Layer 3 of a small transformer language model trained on English Wikipedia (13 layers, counted from 0, width 128).
A neuron's activation on a vector x is squared ReLU(weights . x), where the dot is the dot product.

Input weights of the MLP neurons that the questions are about. A number n stands for n times 0.0085.
n95: -21 -25 5 14 20 24 -24 -17 -27 -41 -8 -15 25 14 -13 5 -9 -18 -2 -16 -9 0 5 30 0 1 33 -45 6 67 27 -11 19 27 43 5 50 28 -24 -14 -2 25 -50 -67 3 -6 -26 28 -34 -37 14 13 16 1 19 3 -8 10 45 -19 -12 -33 11 -49 16 1 49 -4 7 3 -49 -69 0 -40 18 52 22 -12 48 -21 -2 -14 8 -32 16 2 -1 -36 23 18 -11 -20 -4 -22 19 45 -1 18 -7 -29 -2 8 54 4 75 44 -32 21 -12 2 -2 -7 17 80 -19 22 35 3 -13 -1 39 37 -4 -1 41 18 -62 -38
n113: 21 7 -67 2 -24 -23 9 6 -28 12 21 18 19 1 26 -27 -8 -37 -11 -8 -70 8 -34 25 1 18 -17 -30 47 -2 7 19 5 -26 -19 8 26 -15 8 26 -9 11 -19 1 27 -37 -25 23 -1 -23 2 -8 41 -8 -25 36 25 57 2 -25 -7 -35 -8 1 -6 -39 -11 23 37 9 -54 3 -6 21 -18 -32 13 -3 17 -35 25 -17 -12 -8 -26 -41 47 -29 -35 10 0 -26 -17 -50 4 -1 11 -4 22 -12 8 18 -54 -12 33 60 20 22 34 -49 -8 14 -33 22 8 7 -10 -30 -17 7 -22 -35 -17 -2 -43 9 -14 -30
n177: 0 2 -20 -29 36 8 15 -10 20 8 -27 -1 -25 34 7 -22 -10 -5 38 -13 19 -7 -5 1 22 -23 44 -11 49 -6 -20 38 25 -15 -22 21 19 -4 13 -27 -6 31 18 42 22 -6 -6 11 42 -5 -33 -13 -13 -26 11 16 39 12 2 -3 -7 0 -5 34 -24 9 44 -12 -1 -9 33 8 33 26 -22 32 -29 4 49 -17 34 -14 -16 7 -3 37 48 -1 49 9 -54 -11 -29 33 -27 -40 13 13 12 -68 -14 34 -55 -3 38 28 -2 59 -16 -9 -25 -11 7 10 46 -11 -20 0 -5 -16 26 17 -29 -22 -27 -29 -3 8
n178: 6 11 -56 9 37 84 11 4 -39 -43 -31 5 18 -1 24 18 0 18 3 28 20 -33 -16 9 -20 -36 16 15 21 -27 -49 29 -8 30 -11 26 43 -2 -21 -22 4 13 53 -29 15 -13 -8 15 26 24 1 25 -40 -3 17 -13 -14 -12 7 -17 -38 25 23 -27 9 9 24 -23 21 -59 -46 -59 11 37 17 17 -21 -11 12 -13 -8 -5 -1 17 43 21 16 -30 37 -14 -26 -10 -13 -16 20 -6 10 3 5 -26 -36 2 -48 -17 -29 32 -37 43 -13 -36 17 46 -1 16 50 -30 -10 -19 4 13 28 14 -59 21 32 16 1 4
n186: -8 -1 -2 15 18 16 -2 -17 -8 -2 62 55 -42 24 -7 -10 39 34 27 -19 -12 25 9 -3 5 -9 17 -53 27 -4 24 20 31 -10 -52 15 -37 0 28 4 -8 -3 -2 22 5 -3 -19 16 46 5 18 -14 -8 16 -27 8 19 28 24 28 8 -15 -23 -16 -22 1 3 8 28 -21 -6 -15 1 34 -26 17 16 16 26 -20 -13 22 -27 -60 -17 -69 44 -22 18 61 0 24 10 8 9 -70 15 -23 -12 -21 -17 -4 -17 15 30 -22 14 57 12 -24 28 7 -15 -10 -2 12 14 8 -15 -19 -19 -26 -29 33 -9 57 15 44
n260: -9 -40 -37 4 30 21 -16 -29 34 -20 -3 10 12 3 38 26 -7 11 -5 -38 15 -46 31 18 -64 10 10 13 -12 47 1 49 17 -10 -2 -13 -26 -17 35 -5 28 -17 68 -50 13 7 9 -24 -6 -20 12 16 31 1 36 15 -13 57 52 -29 -19 1 -11 -10 -9 15 15 18 53 -10 -19 12 60 16 50 25 30 -15 -10 -41 -10 -18 -55 -24 -20 -3 6 -28 -19 19 -44 -56 12 32 7 0 55 29 -5 1 -23 11 -22 -16 52 -30 18 -6 -20 16 6 -6 42 -20 -9 -29 25 -22 11 9 9 -16 -2 -22 -21 26 -9 8
n261: -28 0 20 37 -18 31 -82 13 49 5 25 -14 -4 8 -10 1 -7 -5 9 -23 22 -9 -10 -31 -10 -22 45 0 11 -19 -51 20 14 -16 -23 7 21 21 2 32 8 31 -7 23 -4 -18 -1 10 -24 -13 -43 -38 16 -25 11 -15 2 31 6 71 35 -3 -34 -24 -20 21 2 32 13 7 -3 -5 13 -7 -32 4 23 23 28 3 21 3 -5 -4 -13 3 -1 7 -20 10 15 -18 34 13 -17 -19 30 -25 18 30 -12 -13 -2 -6 27 25 -23 -1 2 19 28 20 20 21 5 -13 36 -3 -21 -42 46 19 2 -25 47 -9 -16 -26
n278: -15 1 16 34 10 52 27 -13 -7 3 -19 9 1 1 16 -10 -4 4 52 -38 -59 -16 2 7 -45 -9 14 0 17 1 7 35 3 -6 7 -24 -23 -13 4 -10 -4 36 15 -27 -16 -9 3 -24 -6 6 11 44 -18 -4 -19 -10 0 7 -5 0 -25 -3 -16 40 5 -5 -18 -20 26 5 6 -20 4 -13 18 -9 -9 -20 -8 -25 -31 -10 -30 12 -6 2 3 1 22 -5 6 -58 -46 24 24 -14 -3 2 -22 -40 -17 -30 -3 15 43 26 18 13 23 28 45 -20 3 69 -1 17 2 -87 27 4 59 -7 3 13 13 31 -4 -4
n450: -10 9 -16 5 -32 -10 10 -26 -18 17 1 -17 -44 11 31 -36 24 16 9 -4 4 12 26 -2 13 18 43 8 31 -36 -34 -12 -4 27 -39 -24 -24 -6 11 -14 -60 -7 -7 39 15 -36 19 -34 -16 16 -34 2 15 -14 31 -17 1 1 -7 15 10 -22 13 -18 -29 1 -74 -20 32 5 14 -2 -5 -14 -2 22 -6 32 -15 -27 -24 26 15 -10 30 -32 4 -53 19 35 11 21 6 15 16 -14 3 -17 25 -36 -31 7 23 22 9 4 17 25 65 -14 -8 12 27 -24 20 12 -14 10 -28 -8 47 -1 -5 17 16 22 -15 -44
n507: 11 14 18 -10 8 11 10 2 -2 -27 -30 27 56 8 -13 -24 -36 -3 70 -16 -34 15 -7 31 -4 2 19 -16 1 -14 13 9 24 26 3 -22 30 -33 -8 1 1 11 32 21 -15 -7 46 -10 -25 -10 -5 42 -28 -51 -28 44 -6 -6 59 -14 14 16 -1 26 -35 5 -24 -37 43 8 -2 -1 30 -3 -3 14 -27 0 72 -46 -2 1 8 -62 34 26 -35 -47 48 15 -6 -12 -12 11 0 42 19 -4 -6 -43 14 4 3 1 23 64 2 -23 42 -16 -6 -8 24 34 26 -4 43 -18 13 8 -29 27 -15 27 -22 44 -36 -20
n522: -10 -9 13 16 2 25 10 34 -9 -9 1 30 -32 -16 30 -11 35 -12 -10 -14 -9 10 25 -13 14 -20 46 -28 -19 1 -18 -1 11 -32 27 25 45 24 25 18 -15 32 14 -24 26 -11 36 42 -19 16 56 -18 -14 -2 -54 59 14 28 -25 9 28 15 -1 27 -24 -15 13 -50 26 -31 -17 7 2 -44 -1 33 5 -16 40 -2 -8 -18 -18 15 12 -25 39 0 45 8 14 -10 -28 -15 23 18 56 25 -13 -22 7 -18 7 -7 38 -7 16 13 -15 55 -12 -48 23 19 0 34 4 -78 15 -5 5 30 -35 -24 27 17 35 17
n525: -12 15 -20 -8 -43 17 -9 -20 -41 -20 8 16 -19 15 33 22 11 -11 3 -38 -13 6 54 25 -31 23 5 -3 6 -49 -11 -4 14 32 3 -14 -8 -19 5 20 -28 65 25 -39 7 13 -18 -16 34 5 10 9 -3 -12 14 76 37 -7 -1 9 7 3 3 32 0 -27 -37 -28 25 42 19 -1 -2 2 9 10 20 17 -18 -24 -8 -22 12 -9 -2 2 2 -1 16 43 -10 12 4 2 42 5 18 -49 -13 -14 -22 16 -27 -12 23 2 -23 47 16 26 -33 3 2 0 -7 -5 13 9 -27 32 35 -9 8 -11 31 -17 28 -16
n560: -17 -18 -2 25 -8 -24 -13 23 5 31 57 31 16 -4 45 35 37 -9 -13 -3 -39 1 -8 -1 8 20 -3 -30 5 10 -1 15 -10 -15 -18 23 -56 30 -20 3 -26 11 -15 -8 -41 -27 11 -38 27 -22 38 -16 -3 -20 1 6 -6 32 -32 -1 39 9 19 9 -9 -47 -29 -5 25 7 -42 -42 45 -20 57 9 38 -29 -11 -41 -12 9 -4 4 -8 -19 34 -13 -8 8 18 -46 -27 5 20 2 16 34 39 24 -21 14 5 -7 -9 -4 -37 14 15 19 2 -20 -7 41 -41 -13 54 10 -47 3 9 -4 -60 15 25 38 20 -23
n717: -12 3 -46 -31 -30 -6 11 24 16 -25 -2 18 -12 8 13 -6 12 -32 21 2 -14 1 8 -14 -1 -5 -14 -7 6 -33 -11 21 -34 9 10 46 -20 -13 35 -14 -21 -7 -5 4 16 2 19 -14 1 6 -25 15 1 -18 -30 -6 11 38 -30 35 45 4 15 -17 9 7 -10 -17 8 -45 12 -39 3 26 42 7 7 -22 58 -13 5 -35 4 3 45 -33 12 17 -21 -8 21 -1 -28 -15 -41 14 31 6 -1 23 -33 -5 -24 -72 -1 5 -65 34 1 21 -35 -7 -10 -20 -25 3 -16 4 -3 -1 11 12 -38 31 -17 16 30 7
n740: 2 -20 -10 15 2 4 9 -19 0 21 2 1 -30 13 -16 30 -13 -25 2 3 -36 -6 -13 5 -6 -2 30 -46 22 5 12 29 5 29 1 1 24 -15 -13 -36 -33 20 -24 21 -9 -3 -50 -25 3 -58 -14 20 -11 -12 21 12 46 -7 72 23 15 -27 -13 -27 21 -17 -12 -3 -5 -2 1 -41 -1 -17 23 25 1 -9 19 5 -1 0 -46 -24 -25 -38 21 -3 1 43 5 3 14 -6 7 12 -7 17 -4 7 -30 -6 -4 -22 -9 -7 -23 -3 -15 -29 16 -8 20 14 -27 3 11 0 3 28 -18 28 -48 -30 -23 3 -16 10
n764: 45 -1 -3 18 5 45 13 43 -16 30 7 35 3 12 -12 -25 36 -13 28 -8 -36 17 16 6 0 -12 -4 -29 -17 33 -7 10 -5 51 -2 33 20 -8 18 39 -24 -13 -17 51 -10 -2 -40 35 -11 -37 -13 -12 -13 -54 24 5 10 40 17 -10 16 5 -9 -3 10 -35 -52 -36 1 20 11 -40 -16 -4 1 -5 52 -21 -1 -1 -9 26 -27 -25 -14 -18 16 -13 22 21 -5 4 -18 -26 -17 -29 24 5 -12 -9 -3 -23 -11 31 -1 16 31 8 1 -27 -28 12 -20 37 14 14 5 -5 -2 -1 28 4 -13 -31 8 -15 11 3
n791: 25 11 -12 0 43 50 5 -37 34 5 44 13 -45 30 -4 -52 -18 -1 23 16 -8 1 14 -8 10 -15 11 -4 19 15 10 2 27 1 -8 -5 -17 4 -1 11 -38 4 35 17 -3 -9 -39 -5 18 -41 -36 -30 44 -20 32 5 -12 -9 -5 -4 36 -23 -23 -69 -11 -28 -16 38 -6 -15 -10 -66 35 -6 -9 16 34 15 -2 -39 -6 -14 -19 -13 20 -21 9 -7 12 6 -4 15 -5 12 -25 -32 59 -22 -27 -5 -13 15 24 -36 30 15 14 -1 -6 -38 -5 -20 -20 -1 34 33 33 -21 13 -33 -4 0 -19 -7 -10 -10 -33 -26
n798: -3 -1 4 -12 50 -2 -28 -2 -17 -6 -31 6 20 11 32 1 51 -11 23 -62 9 12 15 -3 -7 -9 1 -2 26 -59 -7 56 68 -1 14 21 57 7 1 -32 10 11 8 -10 -11 -54 -11 -7 -12 -18 -8 -13 33 -51 25 17 3 21 -15 11 -3 23 18 19 15 3 -36 -21 7 -7 12 -32 -11 41 54 28 34 9 -2 4 9 12 15 -52 11 -16 -5 11 40 -14 5 3 -34 21 -18 27 34 -7 16 -12 -44 -55 10 29 29 -6 -14 -7 10 -7 9 27 -12 -2 25 35 40 -6 1 16 39 7 0 -33 21 4 -27 18
n861: 24 11 -9 -1 -28 41 13 -35 4 -18 -7 -7 12 -10 13 -26 -15 18 0 -40 -4 12 -15 12 0 -11 -12 3 -25 -94 -18 -7 -25 -17 -3 -3 -8 -3 -18 9 -46 12 13 -7 -36 -25 -3 15 -6 1 2 46 18 1 10 15 6 36 -2 -16 -50 -11 -15 -13 -16 12 32 4 2 7 11 -17 11 -26 -8 -16 -3 1 77 -31 -19 11 32 3 9 -32 -16 -20 33 -12 -4 -13 -25 8 3 19 1 -21 2 -54 -8 -41 10 7 29 67 -37 21 37 44 -36 9 -11 38 11 6 3 -14 22 13 39 14 -7 -37 -4 -25 -29 9
n894: 1 24 17 36 -13 37 -40 -15 -10 -38 -1 15 11 0 19 -63 -5 -10 17 -24 4 2 -4 26 10 -21 7 12 5 11 -25 -8 7 -12 10 3 21 -52 -35 1 -8 22 50 21 14 -25 24 -38 0 0 3 -7 -40 -42 -1 -4 13 2 5 2 4 16 -38 4 -8 26 23 23 16 6 -13 -56 -8 -13 9 4 -4 15 32 -26 11 -8 -24 -21 32 -16 -7 -25 1 8 -64 17 17 11 -3 -1 32 -16 -20 15 -2 -42 -20 8 -18 49 42 -39 -14 7 -3 -25 3 6 -1 25 77 -33 29 -13 19 10 -21 15 24 47 35 -18
n917: 9 -6 8 37 12 14 16 -23 7 8 19 27 0 -26 12 -36 -8 21 2 -34 -27 7 18 27 -1 -69 6 -11 -1 -18 9 -25 -15 9 21 -5 10 18 -21 -46 -44 -11 -10 -12 23 8 -16 14 16 -48 15 3 -14 -16 -7 40 18 37 -1 -7 -5 10 11 5 -8 9 -9 -10 -7 -17 15 -5 33 -41 50 28 3 19 -7 -12 7 20 5 -13 22 -27 -26 -32 47 61 23 -48 24 -8 7 8 13 23 -41 -18 -3 37 -6 -14 41 3 31 28 18 8 8 -7 13 -1 -20 -9 3 28 -13 -12 59 -14 17 -23 16 -2 14 -6
n922: -4 11 15 63 29 18 1 -34 -15 -7 16 21 23 -21 5 -9 57 24 29 -30 -3 -48 -12 -7 -31 16 -4 -3 -24 -37 -10 -3 46 -40 5 -1 -16 36 -22 35 -68 52 7 -6 -11 -26 -4 -20 -22 15 31 -17 -27 -27 -18 58 39 -3 -19 -1 -3 7 -3 -24 40 -44 12 -4 32 0 -11 3 13 -39 -25 0 -11 -25 18 -10 -22 17 6 1 12 -11 -24 -5 -6 12 28 -5 -1 32 -14 29 25 26 18 20 -25 -35 -14 24 47 -28 -10 26 5 -28 -16 -16 -37 64 -19 -21 5 -21 -2 -15 28 3 -44 -27 20 -13 15 23
n981: 22 30 2 13 46 -3 -42 24 -33 -29 6 14 11 32 40 27 -1 -51 58 -10 9 -21 9 6 -1 23 3 0 8 -27 -9 47 -21 -41 4 6 22 21 4 -11 -47 3 -14 -32 19 -21 -15 -45 4 -10 23 -25 30 -9 25 68 20 49 -44 3 2 15 43 -6 22 11 -43 -65 11 -2 -22 10 5 13 16 32 28 9 -31 -10 -5 32 -3 11 -10 -35 30 -15 35 9 -19 -1 22 -3 -30 -12 22 -24 29 -18 -24 4 -41 23 -23 -27 -6 61 -14 28 -17 37 -19 49 19 16 25 -9 -5 29 36 -10 3 -57 20 0 -9 -2

Each question shows a token from some text and the vector x that enters the MLP there. A number n stands for n times 0.079.

"est": -21 -5 11 -9 -5 -52 -4 14 -4 18 8 -8 10 -7 -4 1 20 -2 -17 33 2 11 -9 -12 10 7 -11 -10 -1 6 10 -8 0 -19 -8 21 5 7 6 15 1 -7 -3 9 3 6 -3 -11 21 6 -13 -6 -10 5 -2 -17 -19 -1 -21 4 -3 12 -11 2 3 -16 6 -9 -28 8 12 12 -14 1 15 -16 9 12 -8 -1 9 -1 10 11 17 10 -6 19 -11 -31 12 -5 -12 -6 26 1 -23 5 -3 18 5 22 0 -13 -12 -2 -10 -1 0 -12 10 -5 2 2 -25 1 14 7 -5 -16 -7 -1 12 2 -2 -7 24 4
The two highest activations, in order: n560, n717

"ox": -10 4 11 10 -15 -2 -4 -13 -9 4 9 5 -3 12 -34 -9 11 2 -3 8 3 1 -23 4 4 -10 -8 15 -1 -1 3 -11 -6 -5 16 17 13 1 -4 15 -2 3 -10 -19 2 2 4 -4 5 5 6 -21 7 3 -20 2 2 -6 -15 2 14 5 21 4 17 -7 9 -16 -44 -2 10 25 -10 -2 -2 1 -9 -14 4 10 4 10 6 5 -11 5 -5 -2 -1 -42 12 -5 -3 2 -4 8 -30 0 -9 14 26 7 -4 17 -4 -28 -21 7 1 -15 -9 10 -32 -8 2 10 8 19 -11 7 -13 2 11 10 -9 -30 4 2
The neuron with the highest activation: n922

" count": 4 -2 9 -4 11 -20 2 -6 -23 3 -5 17 -3 -24 -19 1 26 -14 -7 -7 3 0 -34 8 -5 16 -6 0 -5 -3 13 -5 11 -1 15 19 -1 3 -3 16 -3 -28 -19 -1 -3 1 8 2 -9 15 6 -8 21 11 -7 -4 -8 -5 -3 -7 -5 1 -2 4 -2 -4 3 2 -8 -6 -4 20 -18 9 3 -13 -7 6 -20 33 -4 23 11 -15 -24 -1 16 -10 -2 -6 7 6 -5 17 5 7 -29 1 -2 12 2 19 -14 2 13 -19 31 -9 -8 -19 0 13 -6 -17 -9 3 -3 12 15 16 -26 -7 22 -19 2 -8 16 -1
The neuron with the highest activation: n113

" H": 6 0 2 -11 3 14 4 -4 -12 -7 -4 -13 1 -8 -8 3 1 2 -36 1 -4 1 -9 -2 10 10 -8 24 -3 1 -6 -6 -17 3 1 -10 -5 14 0 16 -11 -16 10 -10 0 25 1 8 -4 13 19 4 3 12 0 -15 -10 -17 3 8 -4 -10 -5 9 1 12 1 -10 -8 -30 12 -13 -20 -5 -5 -10 -14 -10 -36 -9 -11 10 9 12 -15 8 2 -6 -10 -74 5 -8 -7 -2 12 9 -20 1 -20 -7 1 -3 10 -6 -8 -15 7 10 -16 -16 0 0 3 1 7 3 -12 14 -3 2 -3 1 -3 9 -21 -2 5 6
The neuron with the highest activation: n178

"M": 13 12 7 9 2 4 7 6 3 6 -8 -7 -10 -13 -3 9 -21 -12 13 16 -7 -15 -16 -16 1 -1 -26 8 2 0 -4 -15 -4 -1 4 -3 -1 -2 3 -14 7 -8 5 32 10 10 -8 0 -17 6 6 -10 5 5 -25 -4 0 5 -2 17 3 -9 -8 12 -4 -4 5 -8 -14 14 10 2 -11 -20 -14 -8 -26 -7 3 1 17 -7 10 -16 11 1 -6 5 10 -55 0 -2 -5 -4 2 2 -12 9 -16 -14 24 -3 8 10 6 7 9 4 -9 -1 7 -13 -7 0 5 14 -38 32 11 17 4 -20 27 -3 -29 -1 1 -5
The two highest activations, in order: n177, n861

"en": 4 32 -14 7 9 11 -1 -6 3 -1 -14 -9 -4 -21 -7 2 7 7 1 27 7 -3 -4 -10 17 14 -4 7 -10 -9 -6 -15 7 -3 16 -7 -10 -13 4 15 -6 -2 -2 -2 9 -11 -1 -14 -15 21 -9 0 7 11 0 -16 -13 -16 3 -20 11 18 -17 -2 -6 0 -7 -1 -23 2 1 -6 -26 0 -5 0 4 15 -6 10 14 18 4 6 17 -4 10 17 8 -42 27 -5 -8 3 -9 -12 -22 -16 -15 20 11 -12 12 20 7 -5 13 -23 -23 -9 0 -4 -11 3 6 5 -4 0 33 -6 12 20 2 14 7 20 8 -1
The two highest activations, in order: n894, n791

"40": 3 16 9 12 -16 1 47 -10 -11 7 -7 0 1 3 4 -13 -7 -1 -16 -11 12 4 3 -3 23 5 -8 10 -19 -1 11 -17 -26 2 14 12 0 -1 -1 24 18 -18 -22 5 -4 17 -1 7 10 -4 -4 -20 -3 4 -13 -21 6 -4 -21 7 4 12 -2 -13 17 -1 4 14 -22 29 12 18 -16 8 5 8 17 8 -23 5 23 3 1 1 -4 17 -16 -2 -10 -11 -2 -7 2 5 8 -12 -12 -7 -4 16 -6 -17 0 -3 -2 -9 13 -3 -9 6 -1 0 -16 -20 17 6 -21 22 2 21 13 3 28 9 -5 1 6 1
The neuron with the highest activation: n764

" 10": 0 -16 8 5 -17 -10 53 -1 -19 17 -5 4 4 9 -2 14 2 3 1 -9 -5 9 -2 9 16 11 -5 2 -17 -5 11 -6 -2 4 17 4 23 11 0 20 14 -17 -4 -7 -14 3 15 10 -11 3 11 -8 4 -1 13 -1 3 -12 3 17 8 -3 -1 16 2 -14 10 -13 -21 21 8 22 -12 -11 -1 -1 -12 3 -22 7 -9 -5 0 10 -17 -1 12 5 -19 -9 0 1 16 -13 -1 10 -23 -14 -10 22 5 4 15 6 -17 -6 -1 15 -9 0 -7 -20 -4 6 12 0 -26 26 -2 12 36 4 13 -3 -4 -15 20 7
The two highest activations, in order: n525, n764

"0": -20 -8 5 20 -11 10 58 5 -3 2 10 14 -12 -11 -2 -4 -15 -3 -16 2 7 -1 -18 -3 21 -4 -26 2 -29 -4 2 -7 -5 4 19 9 -1 -4 -3 27 3 -7 -24 -4 -9 -8 0 5 8 -2 -4 0 -10 4 -7 -8 3 -17 -22 11 7 12 -12 -1 32 -9 -2 0 -16 36 7 -9 -23 -6 -4 -12 -3 9 -14 6 7 5 -2 5 0 15 6 5 -18 -5 6 -5 -6 -2 8 -14 -19 -12 -12 25 -5 -1 -11 -6 -12 -15 15 9 -17 -2 -1 -5 -12 -21 0 -5 -13 -8 4 14 2 -9 3 2 5 6 15 -2
The most active neuron and its activation: n764, at about 1.6

"ol": -13 -5 33 5 3 -6 6 9 5 11 7 3 15 -11 2 -4 7 -15 -12 16 15 8 6 9 41 16 -8 -7 -19 -1 3 -14 3 -6 13 5 -5 9 -11 14 11 -6 -14 -2 -6 7 3 -3 3 -1 5 -3 -4 -1 -20 -41 -17 -8 -4 1 10 11 15 2 17 -3 5 6 -7 13 6 6 -5 -19 10 -23 11 -1 -11 -1 9 12 2 18 14 16 6 22 -11 -35 16 -12 17 4 10 -2 -12 -6 3 3 0 -14 9 2 -29 -11 -12 10 -3 5 1 -11 -8 0 -19 16 -5 32 -21 -1 -12 3 5 11 4 -5 23 -14
The most active neuron and its activation: n560, at about 22

"er": -7 -2 -14 -11 16 -2 0 -2 -12 10 -8 3 -13 -6 -21 -4 6 -10 -12 -2 5 6 -18 -11 -5 -13 -10 -18 7 -5 18 -17 7 -20 -18 1 -18 0 13 -15 -4 24 -6 5 -1 -2 -22 -3 -2 12 -4 2 -3 22 -3 1 -3 -24 4 -6 3 17 -15 -1 -1 -13 19 2 -42 24 -4 0 -30 15 -4 -8 -2 3 -3 18 7 -6 -1 6 0 2 2 16 -9 -35 14 1 12 -2 1 -4 -10 -18 -11 12 24 -9 1 16 25 -24 -4 5 -21 -6 12 9 -21 -13 -14 10 -22 19 4 -12 -7 -4 1 8 5 6 -4 9
The most active neuron and its activation: n186, at about 3.7

"le,": -17 16 9 -7 -20 -11 -1 -1 6 -3 -11 16 24 4 -5 -14 2 -7 -13 3 -7 19 -8 -1 6 14 -19 -5 -22 5 -3 -26 -12 -3 -4 1 -9 7 13 2 -15 -6 7 -1 0 4 -2 1 -16 3 14 -3 13 15 -11 -22 -7 -36 -6 -7 12 2 -1 5 4 -18 -2 6 -43 -5 10 14 -25 1 3 8 5 -6 -5 25 1 3 -3 7 3 0 -7 -4 -19 4 16 17 0 9 -3 -12 -7 10 9 14 13 -5 3 -3 -7 -7 -1 16 -18 -9 -14 -6 -7 -2 6 7 -8 23 -6 -45 -3 -3 -3 3 -11 2 12 41
The most active neuron and its activation: n717, at about 1.4

"ow": 2 13 0 0 5 -12 -7 -8 2 27 8 -2 -5 -1 -2 -12 -3 8 -14 -3 -4 2 -4 19 -9 14 -5 16 -11 -14 12 -10 -22 -5 -4 5 4 10 2 -12 5 -20 2 3 7 13 2 4 -7 39 -6 -14 -1 28 -1 2 -18 -4 -18 -19 8 -24 11 -8 13 -7 15 -2 -29 28 13 21 -25 6 -3 16 -2 4 16 29 -9 0 18 17 -25 -10 12 -3 -13 -25 5 15 2 -5 -13 3 -34 5 4 -14 20 -5 -5 5 9 9 -1 12 -1 2 -16 -4 -6 11 -4 6 -4 8 -14 3 11 1 0 13 3 -15 -4 15
The neuron with the highest activation: n861

" World": 9 0 8 -13 -5 -15 21 -10 1 -6 -20 -19 -3 -20 -21 21 14 -2 -9 12 -2 -7 -26 1 27 -20 -5 3 -19 -2 5 -11 -8 -20 25 -4 1 7 4 22 -12 -8 1 -12 21 0 -3 8 4 17 10 -13 -13 14 21 -4 16 0 -24 18 13 2 12 1 -5 2 -12 -7 -40 1 -8 -1 -14 -23 13 -6 -6 18 -10 21 -3 5 1 -2 -11 4 9 -1 -10 -16 6 -7 12 3 5 -4 -4 12 -3 -2 14 15 18 9 8 -18 25 3 -1 -16 11 9 -14 -10 -11 13 6 11 -4 6 3 -14 21 -6 -13 -1 -4 15
The neuron with the highest activation: n917

" has": 3 -11 -1 17 1 -3 0 27 -9 -17 14 -3 -5 -10 -10 1 8 -9 1 -8 0 -2 12 0 -8 -7 -4 13 -1 8 1 0 0 6 13 -4 14 -4 -29 -11 10 -3 -6 -4 7 -13 8 10 -4 7 2 -23 11 32 0 -9 9 2 -1 -6 10 -5 -2 19 -3 -10 4 -4 -39 -9 27 -26 -17 14 -9 -2 -9 8 -20 45 -7 13 -5 -6 -18 7 12 19 -8 -12 3 -8 9 12 -4 -9 -12 13 -2 -26 0 13 11 5 -15 -38 7 3 -19 3 -10 0 4 -16 8 -1 -15 24 8 18 -3 -4 17 1 4 -1 -4 7
The neuron with the highest activation: n981

"s)": -8 -1 2 -5 -21 7 7 5 -19 7 0 23 -7 4 -23 -1 11 2 -20 15 10 -8 -6 -3 9 6 3 9 16 -2 -1 0 -18 -8 -9 8 -2 -10 3 4 7 -7 1 9 2 5 -2 -14 3 5 -3 -10 6 -5 6 1 2 -17 12 -1 -1 14 -14 7 -1 -7 7 -4 -65 16 -6 8 -41 17 -7 4 -17 -4 8 16 -3 3 -5 11 -1 -7 9 -12 1 -3 -20 -6 -4 -1 2 -1 -17 11 -18 24 10 -9 15 -11 -19 -7 0 -4 -9 2 -6 -2 12 -53 -1 1 9 12 16 -10 -14 1 0 -3 -15 3 5 9
The two highest activations, in order: n740, n894

" East": -11 1 15 -15 -13 -17 9 -15 -11 23 -7 -10 -11 2 3 10 11 7 -23 13 -10 -1 -3 -11 10 6 -8 7 -9 3 0 -10 -7 -9 -3 0 -10 6 11 10 -11 -31 6 12 2 8 8 -3 5 23 3 11 4 14 18 -7 -20 -2 -9 8 4 8 7 3 -20 -1 5 -15 -49 -5 2 8 -31 0 17 -8 2 0 -10 5 7 2 -3 -5 -3 -15 5 -3 6 -20 3 14 -8 -11 5 5 -6 7 -16 8 31 17 2 1 16 8 24 4 -2 -1 -4 -5 15 -25 -17 1 15 8 1 -16 15 7 40 -2 -4 -5 17 15
The most active neuron and its activation: n450, at about 1.1

"ial": -23 7 16 -3 -24 -24 11 -11 1 8 -2 -4 14 -26 -12 -5 -21 6 -7 7 4 3 -3 -2 19 -17 -10 13 -26 -1 12 -9 -3 1 16 6 -3 11 -11 -1 -22 23 -17 13 11 13 -14 -15 0 -3 4 -8 4 0 -9 5 -6 8 -7 -1 10 18 6 18 22 -14 22 -16 -49 10 -3 17 -7 -13 1 10 -9 8 17 19 -13 -14 13 1 -5 9 3 15 -13 -5 -2 17 13 -12 12 14 -7 5 -7 -7 1 -8 -13 16 -12 -16 -3 -5 -5 -11 -12 -20 2 1 -22 16 4 14 1 6 4 0 -1 7 -6 -26 2 -4
The neuron with the highest activation: n922

"eng": -9 -7 12 13 6 9 1 -16 -14 -5 -4 -9 -3 -40 -5 11 13 -9 9 -2 20 32 9 -15 4 17 -16 5 -4 -1 -11 -18 -3 13 12 7 -10 -11 -1 11 17 -4 10 -3 11 -6 3 4 -5 16 -6 4 -13 28 11 -7 -23 -3 0 -10 -13 13 -2 0 2 24 -6 -4 -20 -4 20 -29 -2 19 -13 -5 -6 22 7 4 18 20 10 -1 10 -6 -14 19 -12 -33 5 -15 -1 -4 5 -3 -25 2 -7 -15 -9 -4 4 -9 -17 -8 1 -7 -1 -1 -4 -1 -26 -20 15 -11 -3 -3 0 29 7 5 15 9 -1 3 -3 -4
The most active neuron and its activation: n178, at about 6.5

"oor": -2 -6 17 -10 -3 -24 13 -3 0 -3 -10 -13 4 -23 -17 -15 14 12 -10 1 0 -2 1 17 29 17 4 12 2 17 15 -19 -1 2 0 -19 1 11 12 -7 -1 -34 -5 2 12 10 -7 6 2 13 -1 0 7 5 18 -17 -1 4 -9 2 8 -1 4 8 11 -3 9 -6 -48 -5 3 22 -19 -3 10 1 17 4 -6 13 20 5 -3 -7 -7 -10 15 -5 -22 -22 10 13 -2 2 3 -13 -10 -3 -1 -28 17 12 5 18 6 8 19 0 -2 -7 1 6 0 -7 -5 5 -1 23 -19 -3 10 -7 38 0 -7 -13 16 6
The neuron with the highest activation: n450

" m": 6 11 -7 -5 -11 10 -3 15 -2 -24 2 -2 0 -7 -3 3 -5 2 -6 30 -8 4 -6 -3 19 0 -6 -5 3 26 8 1 0 10 -15 6 -4 -6 -1 -8 -4 4 1 18 9 11 3 8 7 13 1 -2 2 19 -16 -23 4 -12 -6 9 6 3 -18 15 -5 3 11 -14 -15 -4 33 3 -31 -8 -24 -6 -23 -10 -6 22 -7 4 -5 1 -20 12 7 -1 1 -46 5 -13 7 -10 28 -6 -6 6 -35 6 -6 -9 -6 -1 1 -4 7 7 -20 3 1 -14 -3 6 -8 -3 -41 10 3 20 14 11 9 -9 6 -13 3 -3
The most active neuron and its activation: n177, at about 0.3